Layer 3 of a small transformer language model trained on English Wikipedia (10 layers, counted from 0, width 128).
A neuron's activation on a vector x is SiLU(gate . x) times (in . x), where the dot is the dot product.

Input weights of the MLP neurons that the questions are about. A number n stands for n times 0.003.
n171 gate: -12 17 -10 -5 -10 -13 5 24 2 62 -25 -44 -1 15 41 2 -39 2 -61 64 -31 35 0 10 -46 29 10 7 31 18 -48 -62 -27 -10 -30 -71 20 39 27 -10 -20 31 69 11 -13 0 60 -4 15 -37 0 11 31 -32 -43 -15 82 -56 -12 -14 16 -32 18 3 -15 55 57 -41 -49 39 38 25 0 -82 -11 -23 19 -22 -24 4 10 -17 -47 -1 41 -63 -17 22 -15 1 29 43 13 15 24 16 -62 -19 -24 -3 25 -12 -41 -63 31 61 1 -57 30 -41 40 -58 -2 12 15 22 2 -21 21 -90 -14 -6 -61 -8 -26 -69 -3 -53
n188 gate: -39 15 7 10 31 -29 -57 6 -48 -43 3 -2 10 23 15 10 -15 6 16 28 2 -63 -18 13 30 20 9 21 -9 12 6 -13 -8 4 18 -8 -30 -25 -5 1 -27 2 19 -3 -25 -6 8 -34 -27 -43 -9 3 17 8 4 -15 4 1 11 11 5 3 44 10 11 16 -34 7 13 -13 24 -20 -5 -31 19 6 -40 -9 -5 -18 -5 39 -37 -25 -4 -16 -6 43 -5 6 1 -33 14 -14 -27 20 24 -20 19 -5 -48 23 21 15 -3 5 12 16 13 14 -7 -10 15 12 -29 2 18 -28 20 7 -1 -51 34 -11 18 -43 -23 3
n199 gate: 17 -22 -7 -13 -15 -37 -8 -7 4 -20 23 -12 2 28 -12 -20 35 29 56 18 11 -21 33 2 -19 -14 -5 45 -17 -23 8 38 30 -15 -12 -35 16 -17 -8 -22 25 20 -3 28 -63 -18 -19 -35 -10 -19 -12 2 -21 23 -20 16 0 11 -16 -12 -41 -3 25 11 7 3 -3 26 -11 -26 -6 21 -13 -21 4 -14 -5 -31 -33 -7 12 5 -9 -34 -6 -18 19 19 -7 8 -28 10 -11 41 10 3 -10 4 -11 40 2 -11 8 16 20 2 -10 -3 -1 16 -25 38 25 -11 10 -23 0 13 5 -3 -13 -1 -21 -23 -37 23 36 -56
n221 gate: 5 18 -4 -6 34 57 27 30 -2 -37 -9 -26 26 9 22 29 23 -3 -48 -28 25 14 -19 -35 -29 -15 51 -10 -4 -28 -76 -46 -12 9 10 12 31 28 -7 42 1 14 15 27 -7 9 -11 46 1 35 1 -1 22 -6 -6 30 -4 0 5 8 -10 -15 -5 27 22 7 23 12 17 19 -10 15 10 -20 31 -12 4 -1 20 9 -47 -42 -3 -14 -28 -2 45 16 -36 11 28 -6 49 -33 13 2 -18 -48 -9 -17 4 -27 30 -24 -37 5 5 1 16 13 36 15 14 48 -36 14 9 -30 60 -19 6 -9 -29 3 5 2 10 -2
n171 in: -2 -24 17 -16 -12 -1 12 -47 3 -47 44 4 34 16 -9 -24 27 3 32 19 94 -1 35 -19 24 -25 -11 43 -22 23 34 -48 16 27 14 -12 -5 -5 -36 -2 31 -6 -13 -1 -29 -19 -2 -11 -7 39 4 -10 6 2 7 -67 -9 -24 -12 -7 -10 33 4 3 2 -42 -27 30 25 -4 9 -11 4 26 2 25 41 6 28 22 36 -38 27 27 37 47 20 -22 -48 -37 -5 46 -13 -2 -48 30 23 24 25 13 47 66 47 -3 52 -69 35 47 -44 27 -23 18 -10 -26 -34 28 20 -23 -22 41 -4 8 21 -1 2 10 37 13
n188 in: -41 6 -11 21 24 -16 -57 11 -24 -44 -30 2 3 7 -1 13 -4 -37 30 20 -11 -14 -4 20 19 4 4 -4 -25 6 2 -23 8 1 -1 -28 -25 -21 -19 -1 -13 21 26 -10 13 16 -1 -11 9 -27 -21 11 23 26 1 -6 6 31 -3 -22 8 -3 46 2 -2 12 -1 1 11 -4 6 0 6 -26 11 -1 -77 25 -10 -21 -9 -1 4 -16 -10 8 1 34 4 -3 -13 -36 6 -22 -7 -5 19 -15 11 -28 -28 59 54 22 -34 -1 31 31 11 -12 -10 -19 41 -17 -4 -3 7 -39 -14 26 -13 -30 8 -17 38 -6 -17 -5
n199 in: 3 -5 -39 -35 10 -28 -15 -8 -30 -3 18 -1 -16 0 21 -21 18 1 27 3 9 -20 12 -10 -50 -3 -11 35 -14 10 -20 44 37 -2 -7 -5 11 -14 10 11 13 27 34 5 -36 5 -3 -16 -24 0 -1 7 -9 27 -32 -13 -6 4 -32 -14 4 -6 6 16 25 -1 -16 19 -33 -24 9 12 -7 -25 -16 -41 -13 -9 -14 24 42 -4 -16 -24 -25 -31 -1 15 -45 9 -15 -6 20 43 23 15 -5 28 -3 20 -1 -18 43 -18 14 3 -35 4 -20 9 -14 35 24 -16 14 -14 -6 1 -8 -17 8 -7 -31 11 -8 -2 28 -17
n221 in: 15 -1 -22 33 -7 49 -13 -19 0 13 26 -22 14 45 46 3 -51 -47 -26 -22 16 39 39 -19 -41 1 12 4 18 4 13 37 -29 -22 -26 -20 -11 7 -48 30 2 45 -37 -14 25 15 -7 -16 18 13 41 20 29 -17 -9 8 -22 -27 -22 -41 -27 -16 -18 -8 9 -14 3 0 -54 12 -17 15 -13 -6 13 -26 -29 -5 -12 -25 14 36 22 -25 3 31 13 -22 -33 -8 -3 6 -9 22 31 -28 -14 -24 -10 -17 6 -9 2 1 30 -13 3 -10 -29 -7 -15 -13 32 19 -19 -11 44 -30 23 -16 -15 -4 -15 32 17 -65 20 11

Each question shows a token from some text and the vector x that enters the MLP there. A number n stands for n times 0.035.

" in": -9 -21 -10 1 -20 -3 5 1 -9 12 2 4 15 16 3 4 -4 10 4 8 -11 6 10 8 -2 1 -23 -5 -9 6 -9 2 -13 1 -6 -14 4 6 1 7 5 8 21 0 -8 -8 -2 -5 -2 9 5 22 9 -16 -9 -4 -1 12 -5 -7 19 -4 -2 1 -6 5 3 12 -19 17 44 -9 -9 -2 -5 -11 -7 20 10 10 -8 8 -19 -10 13 13 -12 10 -14 -1 -2 7 -2 10 -3 1 2 5 13 -1 -11 4 -10 4 8 -17 17 28 -5 4 13 -5 14 -1 24 -3 -58 -4 6 5 -4 -1 -1 -10 7 14 17 0
The two highest activations, in order: n171, n199

"ed": 4 -1 -3 0 -3 0 1 12 15 -18 5 -2 -6 -11 -2 1 6 11 -8 5 5 -5 8 -15 2 -3 16 -19 -10 6 -4 3 34 6 -1 -5 17 6 5 0 -7 -4 7 12 -4 19 -3 2 5 0 9 14 26 0 10 -21 -15 -2 17 2 6 10 -10 -11 -1 2 -3 -1 -5 -10 12 -11 3 -15 7 -4 -6 6 4 -2 12 -8 -5 -6 -1 -19 5 -10 -1 -21 7 15 13 -14 3 -2 2 5 -23 7 -10 -2 -22 -3 -10 -7 8 -8 12 3 1 18 -23 18 6 -7 -53 -1 17 4 -8 -8 12 -1 -4 -42 -3 18
The neuron with the highest activation: n199

" BBC": -7 -5 -8 14 7 8 -5 5 -6 8 8 -12 -1 -4 5 9 5 26 -9 -8 -15 -22 -11 7 -4 -12 4 12 -16 15 9 7 -7 5 1 11 -11 -4 -2 -1 12 -10 -5 -5 33 -8 -3 19 1 14 1 -2 -7 10 -14 7 -7 4 6 4 1 8 6 -25 -9 -2 -1 -11 -5 19 19 11 16 -4 3 15 20 -3 -2 7 -14 3 23 -5 -12 15 -15 -22 -13 9 -23 -14 2 -26 -12 -16 2 -13 8 25 -6 -16 -9 8 -19 -6 17 -9 -17 9 20 -18 -19 -5 -15 -16 -46 -22 11 -11 -9 4 1 -2 -2 4 0 -16
The neuron with the highest activation: n199

" Pre": -1 12 18 2 -2 19 3 12 -24 -8 12 8 -12 -3 -14 -5 5 -10 6 -13 14 -21 12 -6 -8 1 -5 6 -1 -9 8 9 -16 -2 -2 25 0 -7 -6 -4 -4 7 26 -16 3 8 -4 9 12 -4 6 14 10 0 -4 -31 -19 8 -9 9 -28 -6 -16 5 5 3 10 0 9 7 1 -6 4 -4 -6 20 31 -2 5 -8 -16 -4 12 6 -16 35 13 -2 -15 12 -2 -2 6 -6 15 2 -3 15 1 6 -10 1 10 -12 1 -21 -17 -7 -7 -10 -19 10 3 -2 13 9 -23 -27 13 -7 -16 -3 -3 2 1 20 9 24
The neuron with the highest activation: n221

" over": 3 -14 -4 4 0 8 -1 11 0 15 4 13 7 15 15 12 8 -7 -13 -2 -39 -6 2 -7 -3 7 -16 9 -7 -6 -5 -7 19 -3 -14 -12 14 7 -25 25 29 11 0 -1 6 6 3 1 -13 -5 -3 -15 11 1 -3 -30 -3 0 -3 -15 12 -6 -7 -21 -26 -3 4 4 -12 17 18 3 6 -9 1 -12 0 4 -2 18 -9 4 0 -5 10 11 8 5 3 0 -13 4 8 10 0 -1 -6 5 7 7 12 -3 -24 10 5 6 18 17 -24 -1 -7 -8 7 14 -13 15 -44 16 5 -12 -10 -1 14 4 2 -3 4 7
The neuron with the highest activation: n188

"st": 4 -4 8 8 -1 -9 15 -5 -34 -27 -5 3 -6 4 -4 6 5 3 10 -8 9 -7 -26 2 7 -1 -21 -7 -15 22 -20 5 20 -2 1 1 4 -6 13 2 -13 -9 -7 -2 -3 -19 12 -14 8 -8 -6 -11 -8 -8 -20 -20 1 -6 -10 -15 12 4 -1 -21 12 -5 -9 2 4 6 0 7 -19 -35 -5 -12 19 -8 -14 10 1 18 16 9 -12 -8 7 -8 -21 1 2 20 21 33 10 3 -1 -10 -15 0 17 -1 0 -20 24 -1 -18 -19 -7 1 -7 11 2 4 -15 9 4 4 -2 10 6 4 5 -3 -10 10 -6 -5
Which three neurons fire most, strongest first? n199, n171, n221

" as": -19 10 8 -15 6 1 -3 9 -8 16 -8 -2 2 -6 -3 2 -9 21 5 10 -23 6 -17 0 -2 4 12 -2 -1 -11 -9 18 9 8 -10 3 -3 20 -10 -9 -2 -8 13 -12 -4 6 11 -12 -15 -9 -4 18 9 21 -7 -16 12 3 -6 -9 -6 -12 19 1 30 2 6 19 -11 5 37 -1 -12 -22 3 -1 3 7 -4 3 -6 13 10 -9 -19 5 8 19 -22 10 -5 6 -2 -7 13 -12 8 2 5 7 -21 7 -10 7 16 -15 -18 25 -10 -5 9 10 -5 -8 -6 8 -19 -4 -7 -2 3 -4 -10 -2 -1 12 13 -10
Which neuron fires most, and how strongly? n199, at about 0.23

",": -4 0 -13 -2 -6 1 -6 -4 -5 7 -7 -6 6 -6 -2 -4 4 -7 8 10 -9 4 2 5 1 -2 5 7 1 -3 2 -1 7 -4 10 -4 -4 6 1 -2 -2 -2 0 -13 27 14 1 -4 20 13 3 10 7 7 10 -7 0 6 5 -4 9 20 4 8 -4 -2 1 11 -40 -6 55 4 3 -2 4 1 -8 -9 -11 -6 2 2 -2 7 -1 -27 6 -3 -3 13 -4 -8 4 0 6 4 1 0 4 7 0 -24 -9 6 19 2 -1 18 16 11 2 1 7 -6 9 1 -27 8 -10 4 -10 0 -5 0 -1 9 6 -5
The neuron with the highest activation: n199

" upon": 8 1 3 13 13 -1 7 -8 8 -1 2 13 -15 2 0 -4 -20 -3 7 0 2 -11 -30 -3 -5 8 -12 8 -14 -8 3 -17 5 0 5 -24 8 4 6 -7 1 -1 6 -14 21 -1 2 -19 -15 4 1 13 19 8 -1 -11 -5 -23 11 -18 -14 -10 -6 -10 24 -7 -3 5 0 11 45 -4 -4 -13 10 -4 -5 -9 -10 -1 0 -2 5 12 -14 -1 -6 -11 5 -2 4 2 -9 2 8 0 -4 2 -2 9 4 4 -16 4 3 3 27 9 18 13 9 -14 15 8 18 -11 -42 -1 -18 2 -8 1 11 -14 6 1 6 -1
Which neuron fires most, and how strongly? n188, at about 0.034

" and": -7 -10 -2 2 -11 7 -1 0 -11 2 -14 1 1 15 -9 14 3 13 -1 8 -15 -4 8 -16 5 7 14 14 19 -8 20 -7 16 4 1 8 12 18 16 27 8 -1 1 0 15 -7 8 5 -13 6 -7 0 1 -4 4 -5 16 -11 2 4 13 6 -4 18 12 -3 5 2 -14 17 46 -2 -4 -3 2 21 -12 2 -1 -23 2 -5 10 -5 10 -6 -12 2 -9 7 3 -15 14 -13 -7 13 7 -3 -1 -6 -1 -21 -8 11 4 -4 10 13 5 0 24 9 -5 4 1 10 -32 11 2 17 -8 -4 -11 5 9 -5 5 -7
The neuron with the highest activation: n199

" B": -2 -10 -1 -2 3 13 -9 19 -5 -1 14 10 9 -5 -2 -1 7 12 0 9 11 0 -5 -6 -12 -6 -3 -4 -17 28 -2 4 4 3 5 3 9 -4 -3 10 12 -9 0 14 -9 -9 2 16 10 10 8 3 14 10 -4 -2 1 9 4 -13 4 1 -10 -2 -4 2 2 -13 17 -13 8 0 -5 -6 -10 16 -17 0 6 17 3 -12 10 9 -11 -1 -9 -1 -12 -7 5 -9 -3 55 -7 8 -5 -4 38 23 7 3 28 -5 -15 2 -15 -5 -2 -1 -27 11 -17 -2 7 3 -31 -15 -5 7 -11 -5 -3 -14 -7 -21 -2 -2
Which neuron fires most, and how strongly? n199, at about 0.11

"gan": -19 -8 -7 7 -10 9 -3 6 -10 -3 4 -13 -1 -5 17 3 -9 -3 18 -15 -1 -17 10 -20 -2 -4 -20 11 -20 8 -15 -6 5 0 11 16 -2 -12 3 4 0 4 26 1 -6 19 -7 2 -2 5 -5 7 32 7 -23 6 11 0 14 21 18 -19 8 -18 14 -4 10 0 9 -14 12 6 3 -8 2 3 -5 -7 1 -15 14 12 4 5 -3 -3 -2 -25 -8 -10 17 6 1 -7 -12 13 8 -2 1 -19 -10 13 9 -9 -29 -18 -7 5 1 14 18 -11 21 15 -33 22 -30 -20 -22 5 1 -7 -2 3 10 -1 -1 0
The neuron with the highest activation: n188

"oor": -6 -5 -5 9 3 10 -11 10 -4 7 1 -10 2 7 18 -17 11 7 -1 -13 16 15 9 7 -1 9 1 -8 -12 -1 4 -23 16 0 4 8 0 -14 -11 -14 4 4 21 5 -4 -14 -23 -19 -12 17 6 7 8 2 -4 -4 2 -23 -19 1 16 8 -3 -24 -5 -1 2 -7 -9 -12 14 14 -11 0 3 -2 -4 -10 10 -1 -1 -5 2 0 25 -3 21 26 5 13 14 -17 17 3 -5 7 -13 0 -25 -5 -11 -1 20 -9 -9 -1 11 -24 -18 -6 -2 -9 -9 14 -6 -3 -30 -21 -2 -17 -4 -3 -19 -1 7 -25 -4 7
The neuron with the highest activation: n221